Layer 10 of a small transformer language model trained on English Wikipedia (14 layers, counted from 0, width 128).
A neuron adds its activation times its output weights to the MLP's output. To switch it off is to set its activation to zero at one token and run the rest of the model.

Output weights of the MLP neurons that the questions are about. A number n stands for n times 0.0037.
n126: 30 -9 -20 31 5 -12 -2 7 19 3 -10 -7 4 -14 -3 -12 18 0 5 -1 -14 7 29 -37 -8 -2 9 -27 -34 9 14 -4 -34 57 10 10 42 1 3 17 34 -5 8 3 7 -45 -10 6 -34 -28 33 -22 24 8 4 -29 24 9 6 12 24 1 -27 -36 -31 19 40 33 41 -15 -24 -27 -23 -21 -11 -11 -61 -14 -4 -39 6 -9 21 5 12 -10 18 -6 59 -20 20 -32 9 -24 66 -1 0 -23 -24 -27 -14 6 -6 18 -1 -9 46 20 -14 15 10 2 -31 18 10 -33 19 -29 -16 -34 41 36 23 -15 -6 -32 10 -9
n150: -1 -24 -30 -3 -12 39 -20 17 17 -4 -16 -29 1 35 -27 -9 1 31 7 -19 -15 18 -3 1 0 -14 -16 -1 -28 2 17 -38 -1 6 18 5 -2 -15 -1 -29 -20 19 6 -1 -11 36 12 -48 15 35 10 -25 6 3 1 -23 -18 -12 27 7 7 51 5 9 -15 -23 -3 56 33 -36 -8 36 -34 26 -12 37 -23 1 13 -9 -14 -8 9 24 -2 -9 19 -5 -5 -6 23 -26 16 41 -24 29 45 29 5 -13 -15 -42 43 -30 -2 -18 -55 22 -26 21 3 23 -3 -47 -2 43 -9 -1 -14 34 -3 -3 -16 1 14 -11 17 -18
n163: -9 26 16 16 1 -30 -18 14 1 -30 28 -8 -28 7 13 43 -25 -8 -50 -17 11 18 9 -3 -13 -13 -22 -1 10 -22 -12 -37 -11 34 34 -3 31 -17 -19 -13 40 8 -15 -28 -13 25 15 -43 -25 2 22 -30 12 43 -29 -25 -4 -1 21 3 -26 -7 42 2 1 0 -18 -31 -47 30 -38 -5 10 16 33 -11 8 29 17 -29 2 3 4 -25 13 -4 -6 -10 -15 18 42 8 30 6 39 70 -38 -10 48 22 -50 19 15 7 24 19 -3 -50 7 1 8 8 -50 6 18 -23 30 21 -23 -18 2 36 3 -6 -5 -11 16 -41
n241: 25 -12 -27 20 12 35 3 11 0 -19 25 19 -7 -20 36 11 4 43 -5 6 -21 -41 15 -28 -18 13 -7 -23 -4 7 9 24 43 -23 -2 -7 19 9 22 -6 0 9 -17 -7 -32 -3 -26 26 4 37 -26 1 -44 -35 -19 18 -34 -38 14 -6 31 -28 8 4 5 -15 60 -3 -9 13 5 -5 -16 34 19 6 14 19 18 5 -21 -70 8 39 -28 22 -43 4 9 -27 4 -15 -25 41 16 1 -36 17 46 -29 -8 -18 27 -21 21 6 -14 -17 -10 14 7 1 -29 -29 28 -6 14 24 9 9 -14 -18 12 -16 -10 14 41 4
n245: 15 -34 26 13 33 -3 -8 16 22 -19 -26 -17 40 -9 -10 18 -15 0 13 -19 -5 42 -13 -17 -6 9 7 -36 -4 -2 11 14 12 14 -25 17 -33 8 8 -10 -18 20 -5 -9 9 -25 -19 -11 2 2 34 14 15 5 9 24 -32 1 12 -9 0 11 12 -52 34 -18 -2 -17 20 -6 36 16 -14 14 4 -1 -11 -1 11 -2 13 -23 7 13 -11 28 -24 34 -16 -3 -21 46 -39 17 12 22 5 -41 -4 7 -36 -19 7 -28 31 -44 -12 18 7 6 -19 15 -28 12 5 14 -23 -11 15 -11 -18 14 15 -27 26 -8 -38 2
n261: 14 31 -2 -7 14 -11 24 -5 -1 0 -27 -26 5 74 -3 -12 -41 -12 12 -11 19 -39 -12 -9 1 -13 12 -6 -14 5 -11 -9 -5 6 -17 8 16 -4 -14 13 6 -1 21 -18 6 -14 -26 22 -27 28 2 15 -3 -30 4 12 8 -25 12 29 8 29 -19 -12 29 -35 54 -10 -15 6 -7 -2 -2 -31 -20 29 8 47 -22 -23 -22 -14 -5 -9 2 10 -12 -22 -20 8 -33 15 5 -21 16 5 -6 28 1 6 -16 -5 0 5 21 -20 8 33 7 -1 -6 -29 37 9 41 -18 -37 20 36 4 6 -15 -30 5 2 -4 -29 24
n274: 12 -7 -8 -15 16 9 -3 13 21 -5 -2 30 -2 -28 -14 1 33 23 -47 14 13 17 15 -2 -16 -2 20 43 23 -4 20 -35 7 -38 5 -19 39 -31 14 22 -27 -12 -6 -18 -19 -45 -33 29 -10 0 -9 25 -11 -9 9 5 -6 14 13 17 20 3 -6 20 -6 -12 -52 15 -7 12 4 14 28 26 -29 21 -49 -14 33 7 -9 21 13 42 -20 14 -3 -59 1 -7 -39 -14 -4 -26 4 38 12 30 -31 44 -15 41 -36 -21 -23 7 -46 -42 53 -24 -15 -18 -7 6 5 -52 32 -25 4 18 32 -9 19 3 -26 33 18 0
n297: 53 -38 -8 10 40 26 7 -21 -4 -14 27 -33 59 28 7 -11 -23 13 -19 -17 -18 19 3 26 -31 4 -6 8 -5 2 19 7 -21 -48 4 4 17 -10 -3 5 30 7 -20 -13 22 -32 -38 -30 -7 19 20 0 20 -6 11 -35 1 12 -18 8 -6 -40 6 -4 -10 -21 2 -62 5 -13 -8 -18 -12 -5 9 -34 22 -39 -21 32 -1 37 -24 7 -38 23 0 -11 11 6 95 17 27 16 2 10 4 -1 20 -24 -35 21 -16 14 69 23 15 -1 61 -15 -17 -34 -40 -29 16 9 -24 -8 16 2 -12 -33 -18 2 -38 17 22 19
n333: 26 7 -28 -1 -12 -7 3 17 6 3 29 -30 4 9 -2 23 -20 -38 14 -14 -12 -6 6 17 -9 -1 -37 12 2 53 13 -22 -31 35 13 23 -29 9 -5 3 0 1 -35 4 3 -1 -34 -3 5 22 3 -7 -34 8 -8 -40 1 34 19 -16 15 14 11 -5 -28 8 7 -56 -29 -32 6 -6 1 13 8 34 -5 32 -1 -6 -1 24 1 10 52 -13 -18 10 16 -23 -22 12 15 -4 13 -36 -9 11 -7 2 -31 12 54 -9 5 44 0 4 53 22 1 6 -19 5 16 12 16 -4 -28 8 -62 -6 -32 9 -11 4 19 18
n336: -43 -4 36 -1 -36 -14 -65 -16 -13 5 4 -62 31 -19 -5 19 -10 8 -23 -9 13 10 0 11 -10 20 29 71 6 14 -8 -17 -22 8 -7 9 15 -6 14 0 13 43 -34 -41 -15 16 19 -27 9 -34 -25 0 19 -15 31 -3 6 -27 -13 -8 -25 -14 18 -45 -28 37 7 -26 12 42 7 1 35 8 1 -21 13 -30 -38 -21 -20 3 6 31 -3 -9 21 11 40 -33 -17 -58 22 27 -13 40 1 -7 19 -6 -7 -7 19 37 -4 37 -17 -13 21 17 -16 -21 27 1 17 12 -14 41 -13 -19 16 -12 -10 1 9 -7 43 47
n363: 23 32 -6 12 11 53 0 -13 -1 6 10 13 -5 18 15 -22 -20 25 19 -18 -5 15 -18 -18 -1 7 -8 -16 -32 5 -22 16 41 -12 -2 -7 8 6 -18 15 -20 1 34 -11 4 -23 -4 20 -47 -23 36 12 9 -5 -7 26 9 34 -4 -8 -16 -12 -13 -29 -37 -16 16 -19 -6 -53 -7 9 9 -45 24 -19 36 20 -19 -19 18 6 -23 22 32 17 -11 3 8 -34 15 -11 30 40 -21 -11 -31 -10 -6 -40 -24 -7 -29 37 -10 -13 -5 58 30 22 -25 15 10 -40 -4 26 40 40 5 4 1 2 -4 -43 -11 -17 0 -15
n432: 6 -35 -33 16 14 -3 -8 -6 8 26 21 -5 18 -9 12 -3 -8 17 -14 3 3 -8 -8 -9 -37 3 5 10 50 -12 8 4 6 14 1 3 -6 34 -55 31 6 -26 33 46 -18 -25 -18 46 18 22 19 -23 13 5 -39 -20 -18 -45 -2 1 -1 -46 -5 -56 -17 -23 -10 -7 5 18 -16 -10 -11 15 24 -2 13 44 4 55 -8 -13 20 51 -30 -1 43 8 -5 -52 -38 -27 1 -44 9 24 16 -24 -31 3 24 3 26 10 14 -9 16 -35 -12 55 4 32 -8 14 12 2 -2 14 6 -24 20 -31 12 -34 -6 5 -13 27
n458: 12 22 -21 0 19 -16 -4 9 16 48 18 -37 -14 -14 11 11 -36 -19 8 9 19 15 4 -74 -18 -8 31 4 -8 20 4 17 -56 28 10 32 33 17 9 49 -20 -55 23 -25 6 16 11 26 -21 13 -46 -22 26 33 -1 27 -5 33 27 -3 40 0 6 -13 -9 14 -1 47 -31 -27 -4 -4 17 -1 -52 -23 -20 31 -22 -38 -22 23 -25 -13 52 -7 -10 -1 -14 8 -28 -19 7 -12 -12 4 -1 -10 9 -23 -46 20 -17 11 -26 31 -19 19 -5 -33 6 56 -2 29 -1 -4 14 -12 -10 -31 16 0 -36 17 -21 26 -15 -19
n465: -23 -19 39 27 20 31 -2 13 6 -1 5 12 -1 -35 -35 -30 24 -23 9 20 -2 -48 -36 3 17 -3 -43 1 6 19 -38 -20 20 -6 -27 2 2 23 27 -30 44 -3 -32 -11 -36 -6 14 4 -5 41 -25 -23 -26 26 -6 30 -15 44 -28 -8 31 16 -10 38 1 35 -13 12 -17 14 2 -22 -30 -14 4 -12 18 -4 31 40 54 41 15 -21 -13 19 -33 -25 29 17 -18 -3 16 20 57 4 -2 36 -8 -12 0 25 -1 20 12 -23 -56 -3 -17 -26 -16 -30 -13 -10 -19 16 44 20 31 -39 4 0 -1 4 -10 1 -8 -26
n484: 35 3 8 -9 -3 0 7 30 48 4 -20 -11 -31 5 10 15 -10 4 -3 3 -14 -3 -40 27 22 -9 13 6 -47 13 31 4 11 -1 20 6 -21 13 17 -4 -41 -26 -18 -17 4 -30 28 -21 9 30 -14 -17 30 -5 26 34 9 28 14 -23 -9 -25 51 -17 -46 24 -2 7 -7 -44 35 -16 -5 -9 -3 36 -3 -14 1 -33 1 25 8 -12 -16 -3 21 -17 28 -9 -14 39 1 -32 5 -14 -6 45 -2 12 26 0 15 -3 -1 22 -17 -4 17 5 -14 24 -39 16 1 -45 -35 22 -10 -35 -11 10 -31 37 -16 7 9 -30
n503: -31 -30 -26 5 9 -16 33 28 -10 2 6 -22 38 21 8 -33 25 20 -21 6 -21 -1 -9 20 57 6 11 28 -26 3 -11 44 -16 11 -23 -20 21 10 33 17 -10 26 42 18 -42 -33 -30 -26 -1 -11 -15 -53 19 -24 -5 4 -34 -32 31 6 -28 12 0 35 1 -11 -29 -18 -5 20 23 2 -3 -2 -9 6 -10 8 26 21 -10 10 -6 18 9 -14 17 -11 36 23 -1 40 -21 7 21 -6 23 -15 -15 18 36 23 20 3 -31 -20 -6 -17 -21 18 -25 -2 32 -73 -25 -16 5 -37 4 -5 14 12 -13 -1 16 7 44 -25

Each question names a token from some text and the token that comes next. It shows the activations a of the neurons there, in the order above. A number n stands for n times 0.044.

Then comes g, the gradient of the next token's log-probability with respect to the MLP's output, scaled to length 1. A neuron's effect is roughly proportional to its activation times (output weights . g). A number n stands for n times 0.0046.

"-", then "in"
a: -1 -1 0 -2 38 54 -2 46 -1 0 0 -3 -2 -3 -1 -3
g: 5 -2 -11 -16 5 7 -3 -19 20 6 -5 -16 42 3 20 9 -13 5 -12 -12 -11 -11 -2 13 30 3 -11 33 -49 19 -4 39 -10 -14 6 30 22 6 -11 41 -8 -26 -35 4 4 -37 3 -39 23 -2 -18 -24 17 13 41 -38 -31 4 18 -6 5 -1 5 16 3 -8 -16 -15 -31 4 -6 25 5 -3 -8 5 -37 -17 -4 -23 14 -6 -10 12 1 2 9 12 6 42 17 -3 5 21 7 16 -5 10 46 -16 19 -10 -21 13 -3 28 -5 16 30 -5 8 -4 -34 -8 -40 -24 -33 -11 13 -9 -4 19 17 -20 14 3 -31 10
Which neuron, switched off, lowers the next token's probability most? n297

" M", then "um"
a: -1 0 -1 0 -4 -3 -3 -1 11 0 0 -3 -3 0 37 -3
g: -27 -5 20 -13 37 -51 11 -4 -1 -19 -6 2 6 4 -16 -43 -3 -1 12 6 -8 23 1 16 21 -3 -5 -4 -2 7 -19 -1 -7 -4 -10 -6 -1 -15 8 22 -30 -10 14 33 15 -8 -7 -15 27 6 24 -27 44 6 -6 21 2 0 -11 23 -11 -3 27 -6 21 20 -31 9 51 -11 40 -16 24 -20 -21 26 -4 -5 -6 34 -5 12 48 15 -9 -10 22 0 3 18 -2 27 -19 -29 -24 11 2 -14 2 -27 -23 -36 -47 -11 -20 9 -4 25 -18 -25 6 25 18 8 0 -10 -14 7 -13 5 18 6 2 -38 10 -9 -24 -4
Which neuron, switched off, raises the next token's probability most? n333

"in", then " |"
a: 0 0 0 -4 -3 65 0 0 18 -3 -3 -2 -2 -3 -1 0
g: -4 -31 -7 -7 13 28 52 -13 12 11 -10 -12 24 39 -38 -30 0 -12 -22 -6 1 -10 9 23 -12 1 20 -10 25 11 -7 -2 -13 -12 -21 7 3 10 14 20 12 15 -20 8 4 3 6 23 -18 -30 27 -8 -25 -23 22 6 -1 7 -18 18 -28 0 -23 -2 -7 14 25 2 -10 5 4 3 -15 48 -16 -22 18 26 12 -22 25 -6 4 -44 -7 -17 -24 3 -13 -25 24 11 12 12 -18 17 -6 15 15 3 0 3 -5 40 -4 -34 1 -33 -16 57 -11 7 22 -26 18 10 -18 1 -17 13 -12 21 9 -4 -25 16 -45 -9
Which neuron, switched off, lowers the next token's probability most? n261

"ild", then "ren"
a: -2 30 42 -2 -2 -3 0 0 0 -3 0 0 34 -1 0 -1
g: -14 -32 -6 0 4 35 -21 -12 2 4 10 -2 -20 -14 27 24 10 17 -17 3 21 -10 -18 -5 3 -53 7 26 -6 -18 -3 -28 -19 -27 3 8 5 -51 -18 -3 -16 -20 -31 -7 53 -12 9 -22 -3 9 -8 -26 -27 13 -17 -22 9 -14 -8 3 26 0 11 38 1 3 -7 11 -5 -12 -14 5 -8 7 0 0 0 52 -26 17 26 -34 -6 3 7 52 -23 -13 5 -14 6 1 9 -7 3 1 10 7 25 -3 47 22 -1 22 34 8 10 -11 9 -7 15 3 -18 -14 -36 8 31 -12 16 -2 -16 18 -14 27 23 -8 13 8
Which neuron, switched off, lowers the next token's probability most? n163

"oth", then " a"
a: 0 49 -2 -4 -1 0 -1 -2 -4 11 -4 -1 18 0 -1 -4
g: 10 3 -14 -2 34 2 -2 -15 19 16 25 22 -7 2 -10 -5 -18 3 27 -6 -4 -15 -10 24 -5 -21 9 21 18 1 16 68 21 -2 -1 27 4 34 -16 12 -16 26 -2 2 6 -14 -21 0 -15 35 -31 -1 7 -1 17 9 30 19 -1 -39 -29 31 18 -4 9 -12 -29 17 -2 -18 2 7 -8 11 -34 5 -1 -15 -2 16 -23 -6 1 -38 -16 -5 23 -56 -36 25 9 -17 -9 -17 3 -19 -19 21 -15 -5 -8 12 3 19 -37 19 0 5 16 -29 21 -7 -29 -37 19 21 -4 -5 6 18 -26 20 -3 -16 3 -26 -9 16
Which neuron, switched off, lowers the next token's probability most? n458

"ion", then " st"
a: 0 -4 -2 2 -2 -4 0 -1 0 -4 -3 16 -1 -1 -3 -4
g: 6 3 24 5 -13 19 15 -16 -16 19 -9 0 -12 10 13 -6 -21 -14 29 17 1 10 9 -11 7 3 -14 15 16 24 7 7 10 -9 5 38 35 -16 -26 -20 1 -12 3 5 -13 -12 12 33 23 -20 -13 -12 29 -29 -16 -36 15 11 -19 -40 -7 -9 -18 -47 16 -42 49 -6 -25 23 28 9 9 21 36 -10 -30 -5 -3 24 -40 10 -38 10 32 25 -17 47 -1 -5 -18 -1 -4 11 30 -2 -11 -2 3 -4 8 8 13 -27 10 0 -17 -10 -11 9 15 -50 -9 24 4 -3 -24 -4 0 -11 4 7 -16 -12 -11 14 -1 -5
Which neuron, switched off, lowers the next token's probability most? n432

"ah", then ".\n\n"
a: -3 3 3 40 -2 -3 0 0 -3 -2 0 -2 13 0 0 20
g: 33 -29 -31 35 16 -2 -9 9 -14 -7 12 17 -13 49 -11 -8 23 -18 -12 8 10 1 -12 -3 -9 10 10 10 21 -68 -16 18 6 -25 19 -24 2 17 -5 29 4 7 22 4 5 -21 6 -1 8 -9 14 -14 11 -19 33 20 1 9 2 -12 -17 36 -12 -16 -8 -14 13 -22 9 19 14 -3 -3 -2 2 0 31 17 5 0 36 -15 34 0 6 -19 3 -6 35 -31 10 1 -6 20 -21 1 22 17 34 -29 -38 5 19 9 17 -31 -40 -32 -12 -4 27 -7 3 -22 -2 -16 -16 3 -30 10 -11 -15 21 -36 -8 -11 -13 -18
Which neuron, switched off, lowers the next token's probability most? n241

"8", then "."
a: 0 17 -4 50 0 -1 0 -1 0 -1 5 0 0 -1 -4 0
g: 25 2 -13 -13 39 16 -13 50 7 17 -2 -11 -11 28 -37 24 -3 -26 10 11 1 -31 -17 -3 10 4 21 -9 4 -2 5 -7 -9 -32 20 -42 -19 23 -7 -6 -3 -24 2 38 -12 -1 -14 -20 14 4 35 -20 8 -10 22 33 -17 6 10 6 -24 7 3 9 4 -5 -4 -35 22 10 21 11 3 -9 -12 -28 17 26 0 15 25 -22 27 1 19 1 19 -18 34 -37 13 -2 22 10 -43 -12 20 4 36 -23 -32 2 17 11 -16 -44 13 -19 4 3 18 -23 17 -4 14 -6 1 -8 -27 -7 -16 -38 2 -12 -2 -7 12 -19
Which neuron, switched off, lowers the next token's probability most? n241

" A", then "ag"
a: -3 0 -2 -4 34 -2 -2 3 -2 -4 0 -1 -4 6 0 -1
g: -11 -9 -23 -14 -12 -41 -17 -17 -3 -7 16 18 16 6 -12 5 6 20 5 3 -2 -15 19 23 11 -9 -7 -12 -32 -39 -6 30 26 -22 11 -3 -22 8 -11 14 28 -14 -45 18 20 9 -2 -16 12 -14 14 21 13 5 -28 29 -18 -27 15 -7 -8 -31 65 -2 -21 3 -14 10 -30 -6 -22 21 -9 -16 34 17 21 -8 13 6 8 -2 9 7 7 13 18 -17 -7 -12 9 6 15 -30 -33 -6 40 5 25 -8 -7 9 -20 0 0 7 6 18 4 -32 12 22 -3 10 19 -9 5 13 -2 10 42 -12 -52 -21 41 -2 -17 -16
Which neuron, switched off, raises the next token's probability most? n245

",", then " A"
a: 57 9 -1 45 25 4 -4 -2 19 -2 0 -1 -2 -4 0 -3
g: 3 6 32 -22 -36 -5 10 6 11 8 5 12 19 -52 14 36 -4 37 4 -6 -11 -1 -19 19 -18 13 -5 -24 16 12 17 16 -8 -11 -43 -57 22 -10 -16 16 17 8 34 4 29 2 -3 15 -35 1 8 8 6 28 -5 -22 -41 -18 -36 5 -12 29 3 -5 4 -33 -21 9 3 -15 12 -8 29 16 -17 -22 -33 30 -7 3 0 7 -4 23 4 5 21 -21 15 -1 1 16 -23 -22 -2 7 -21 3 -2 27 20 28 -6 -15 -37 21 22 16 -18 8 16 23 -27 -14 19 11 -13 -14 -19 21 8 -6 2 -9 6 -6 -27 3
Which neuron, switched off, lowers the next token's probability most? n126

" and", then " his"
a: -2 37 0 -3 7 6 0 0 -3 43 -4 -1 0 -2 -2 0
g: -7 21 21 -9 38 18 9 17 -19 -4 32 30 -16 23 -29 -20 3 7 -8 -22 8 -10 12 13 -18 17 -9 -10 -18 0 7 26 -7 -17 55 -22 2 22 3 26 -28 28 -18 6 -20 -39 -8 5 2 27 -22 21 -18 -1 22 35 -1 44 6 -5 -15 2 -3 -10 12 11 -24 -7 2 -19 31 19 -9 0 -19 24 -26 12 42 20 -32 -28 7 9 -8 -24 -3 -13 18 17 -16 9 -1 -26 -12 -32 -1 -21 -10 -2 12 -25 2 -31 -28 -11 -32 2 -30 -39 11 20 22 -10 0 13 11 0 -5 8 -10 27 20 9 -13 -12 16 2
Which neuron, switched off, lowers the next token's probability most? n150

"'s", then " m"
a: -4 -3 0 -4 53 -3 3 -3 36 69 -1 -2 -4 -1 -4 -4
g: -23 13 23 -20 21 -34 -12 5 -36 9 11 -7 -9 19 4 -22 -25 5 27 12 28 4 32 -27 -15 -21 -22 75 -14 6 -9 -12 6 -15 -17 0 -1 -6 -15 -6 24 13 -12 3 -9 44 43 -14 1 -5 3 8 -5 10 -2 23 -11 3 0 -18 0 12 -25 17 -44 -18 10 1 25 -1 -29 -27 20 -4 5 23 -35 32 -12 -9 -9 7 23 -14 5 1 2 -1 -20 -6 34 -54 6 -8 2 19 -5 -13 -22 -16 -20 8 3 7 1 -2 20 -28 -10 -5 6 31 24 22 11 2 -9 4 5 23 31 -1 -19 21 -7 -4 -26 9
Which neuron, switched off, lowers the next token's probability most? n336

" j", then "ew"
a: 0 0 -1 -2 0 0 0 0 7 -2 -3 -1 -3 -4 95 0
g: 32 16 8 -17 -6 -21 -6 19 7 -17 7 -29 9 9 12 -7 -1 15 -7 23 6 3 11 32 18 37 3 -15 -17 0 -5 -2 -56 -34 -5 -4 13 -10 1 9 3 -10 6 -8 2 -7 -4 -5 1 23 -24 7 -5 3 -24 -38 12 -18 -35 -24 3 21 38 -14 -17 45 39 -13 23 2 0 -17 7 -10 2 22 -4 34 -20 -28 -10 -8 55 33 28 20 9 -28 23 -10 12 28 -26 -22 1 15 16 -4 3 -3 -21 -30 -25 -12 -4 -47 -11 -4 3 14 -21 30 22 3 -8 -15 -2 -7 -28 0 0 7 28 1 -16 9 10 -5
Which neuron, switched off, lowers the next token's probability most? n484

"e", then " S"
a: -4 -4 0 0 -1 -3 0 -1 0 -2 -4 1 48 -2 -1 11
g: 22 -12 23 -34 -24 14 34 -18 36 10 -9 -2 -19 -11 -4 -6 -9 12 20 20 -4 28 9 -13 -13 40 -12 -36 32 16 -13 36 11 -2 -1 -18 1 21 -20 -8 15 -13 6 -3 7 -39 23 36 -30 -6 -37 -7 12 3 -16 1 -18 10 17 -3 16 1 -3 -34 -26 -11 -4 13 12 -1 1 -7 -3 7 -1 -54 -23 -14 -28 -19 -53 5 -6 -14 -18 6 -13 13 -10 -2 17 -17 -7 31 7 -1 -16 9 -11 17 9 7 29 -6 0 10 4 12 -2 -2 -5 -4 -12 -1 44 18 10 -8 -10 47 36 -1 8 2 1 13 -40 28
Which neuron, switched off, raises the next token's probability most? n503

" a", then "pt"
a: 7 0 -3 -3 -2 1 -4 -3 -2 56 -2 -3 6 19 -1 0
g: -6 -5 41 19 9 15 -7 45 10 -25 1 -24 8 -27 32 9 -1 -14 -13 -7 -27 -18 14 -8 -10 -17 13 -6 -28 18 -39 -9 -5 9 -6 -30 21 -27 33 3 -29 -10 -8 -1 -42 -2 -7 6 12 -4 -4 -6 -6 13 32 14 -1 -8 7 10 -15 -13 40 18 12 -21 24 27 -51 9 15 -18 -21 -27 -2 60 20 15 11 38 11 23 15 13 22 -7 -2 -15 1 -13 25 -22 29 9 1 5 18 8 -4 -8 10 1 4 -11 10 -14 -20 3 -7 -15 12 -6 30 -35 14 -6 -28 -24 1 -28 -8 -2 14 -20 10 9 -6 -27
Which neuron, switched off, lowers the next token's probability most? n465

".", then " O"
a: 57 -2 0 7 8 -2 0 -4 1 -1 -3 -3 -3 17 -3 -3
g: 19 34 -1 -7 -7 4 13 19 -6 1 -31 19 16 11 17 -12 0 -5 -28 -26 -11 2 -6 29 4 -5 -15 -21 -10 9 12 23 16 20 -20 23 -42 -27 21 11 5 -16 -20 6 13 -10 -7 2 -6 -16 33 28 2 11 26 -18 -2 -27 24 -36 -3 -4 -2 -10 7 22 -17 -48 13 0 8 0 -9 14 6 23 1 -4 -28 -8 0 3 4 -26 23 -25 -14 -21 15 26 35 37 26 -8 7 22 -19 -25 41 -6 -11 -7 -40 6 -3 16 -48 18 10 4 -12 3 -10 -5 -10 1 -7 -33 -17 -16 61 -1 -13 -21 20 0 22 8
Which neuron, switched off, lowers the next token's probability most? n126

" from", then " the"
a: -3 57 -1 -3 -2 -4 -1 -4 8 -4 0 23 -1 -4 -2 -3
g: -22 -9 -15 4 44 -5 -36 16 8 -3 17 -32 -10 51 -19 -20 -4 -9 12 15 -26 -3 52 11 -4 -41 22 27 -7 -37 10 14 -9 6 9 52 14 24 0 -6 -15 25 -12 12 -4 13 -4 -11 21 4 20 -3 0 -44 -8 -4 14 16 1 9 -29 -5 1 -8 -8 -9 3 2 18 2 10 -8 4 -40 8 25 8 -5 23 7 6 -20 -7 0 -22 -26 7 10 -4 43 17 14 3 -18 -5 17 -7 -11 14 -19 -21 -12 -28 -34 -9 14 -24 -25 3 -15 32 -1 -3 -14 -22 17 -24 -27 14 12 -19 17 19 6 34 20 -3 -18
Which neuron, switched off, lowers the next token's probability most? n150

"|", then " "
a: -4 -1 0 2 -1 -3 -4 2 22 0 0 1 -2 -3 -1 -3
g: 8 -7 -15 16 15 6 -11 -17 -24 24 -33 20 15 0 14 -6 47 -35 -11 4 4 -30 31 26 -15 -10 -12 14 -24 -10 6 -8 13 3 -26 11 11 10 16 -18 8 12 -13 -27 15 -21 -4 -29 -5 -34 38 -13 -27 -5 27 -4 32 0 25 8 7 -27 7 20 -17 27 23 -23 -24 -23 -2 -31 28 -3 -16 -2 18 11 42 -18 -11 33 27 15 -1 -35 -23 -6 -17 -29 24 2 8 -7 20 -8 -24 -11 2 -29 -14 -36 6 25 9 -11 32 -7 -1 -3 21 -21 8 -16 -10 22 30 -7 6 13 3 -3 -13 21 28 -9 14 -1
Which neuron, switched off, lowers the next token's probability most? n333

"ul", then ","
a: 0 -4 -2 -4 86 7 -3 -2 -2 0 0 -1 -3 -1 0 12
g: 4 -26 -15 -29 16 -10 -11 3 17 -37 9 7 -2 -3 -12 -3 15 -33 17 -2 -29 1 -26 8 -19 3 -38 -31 -7 -15 -4 9 -21 -4 -4 -11 29 17 -2 42 8 19 17 -1 20 -15 -31 17 6 -12 -3 22 -1 -17 4 22 16 15 32 -5 8 7 4 -9 12 8 26 1 -23 -23 -14 37 4 -25 4 -15 23 46 0 -37 64 20 35 20 -35 -13 1 -1 0 -23 9 6 -31 12 -19 3 2 -6 25 -15 18 6 11 6 -17 4 -40 1 -3 -10 21 32 -7 -5 4 16 -1 0 20 12 -15 5 0 -38 -13 27 -29 -14
Which neuron, switched off, lowers the next token's probability most? n245

" T", then "o"
a: -2 0 15 -4 40 5 4 -3 21 0 0 0 0 0 -4 -1
g: 30 21 13 4 -32 11 5 -8 -43 0 -2 -6 7 3 -14 0 40 3 28 -3 -6 1 -3 -1 -1 -10 -16 -19 35 3 4 6 16 25 2 2 -5 31 -3 -27 -26 49 -40 -17 3 -11 -7 1 6 26 -11 17 27 -34 -25 23 -13 -18 -19 -24 7 22 -11 -22 -8 -39 8 -10 24 -2 59 -4 19 21 5 6 0 2 4 23 -6 -1 -14 5 -18 -38 -4 16 -1 9 -11 -12 4 9 17 -19 -10 -34 -11 -4 -12 -16 20 -18 -11 -12 -15 17 -1 -14 5 25 30 -27 12 44 4 -5 13 -11 7 26 -19 -20 3 40 -37 -8
Which neuron, switched off, lowers the next token's probability most? n245

" in", then " New"
a: -3 -3 -1 6 -3 5 19 6 1 -3 -4 -3 0 -3 2 -3
g: -10 -13 -3 2 -26 -1 2 -3 5 11 -37 -21 -8 -5 34 7 22 0 13 23 -10 8 -14 -28 9 16 -16 -11 -8 23 18 -16 1 1 5 -54 -25 12 9 -6 -7 -13 37 -28 18 -9 11 26 -24 6 6 21 -25 5 -33 2 -2 -6 9 -7 46 22 -8 22 14 -6 -9 13 -14 20 -23 39 -13 34 10 -5 -30 -6 -6 -11 0 -7 -15 -8 -25 55 -7 -11 13 -4 -10 0 5 5 5 34 3 -8 -6 15 -18 45 25 -8 -15 1 -6 22 58 7 7 11 20 -18 -17 -35 -26 -1 -2 -29 11 -7 9 -9 -25 10 -34 12
Which neuron, switched off, lowers the next token's probability most? n274

"ele", then " ex"
a: 0 -1 11 -2 59 -1 -3 -2 -1 0 0 0 0 -2 -4 0
g: 3 -6 -2 -24 -15 -16 24 27 17 9 -5 -27 8 12 10 -47 -32 15 -16 20 -3 47 20 22 9 9 -25 38 -3 35 -15 13 -18 2 10 17 -35 -15 -32 25 12 17 14 31 38 -22 24 18 15 0 -5 5 -40 8 21 -5 29 -24 14 28 -14 -14 3 -24 -11 14 -11 0 5 -22 24 -24 -13 -19 12 -7 -14 11 2 -15 16 12 6 3 10 7 -23 -23 -21 -24 -8 16 18 10 9 28 -1 -33 10 -5 -6 -18 -2 10 -23 5 -49 6 15 2 -9 -10 15 6 -17 -19 -31 -27 -8 2 33 -10 20 -5 -24 -10 8 24
Which neuron, switched off, lowers the next token's probability most? n245

"'s", then " D"
a: -4 8 0 15 3 20 -2 -4 7 51 -1 -4 -2 -3 -3 -3
g: 15 28 -16 -1 -22 -5 -1 -12 15 9 4 -17 7 3 15 29 -8 26 -14 21 -46 20 -31 -4 -6 8 17 -57 10 -3 10 11 -9 14 0 -32 0 6 -12 1 16 -10 26 3 16 3 4 24 -32 50 20 -13 -21 -5 -12 -22 -17 -5 -7 28 2 20 26 11 21 -11 4 24 8 14 -19 11 -39 20 -25 -23 -27 -11 -16 -20 7 -10 -2 15 -37 20 -6 3 14 14 -11 17 -8 13 -15 -15 -1 39 -4 30 21 23 13 -31 -3 3 13 42 17 5 -13 -11 -28 17 25 -13 7 -13 -14 -39 -8 -1 11 -43 2 -25 -8 -1
Which neuron, switched off, raises the next token's probability most? n336

".\n\n", then "==="
a: 33 -2 -1 4 1 -3 -1 -4 3 0 -3 -4 -1 17 -4 -4
g: 4 -23 -43 1 22 17 22 -22 -32 12 -18 25 -12 31 38 -15 17 9 11 2 15 -3 7 -22 -30 7 1 10 39 -6 9 -9 -11 16 -29 13 -14 -17 -18 -5 -21 -6 1 25 14 0 -9 0 16 -26 -37 -12 4 12 24 -14 4 -31 19 -7 2 -9 15 -7 38 3 -17 -18 0 -5 29 -3 -6 28 -12 15 -14 4 10 -41 42 14 11 -9 20 -33 -20 30 -2 33 -31 4 -16 -26 1 -13 5 -12 -8 -36 -3 16 -12 10 0 9 16 -23 6 -6 -45 -8 36 -4 0 15 -15 -5 -2 2 18 37 36 -17 1 -19 28 11
Which neuron, switched off, raises the next token's probability most? n465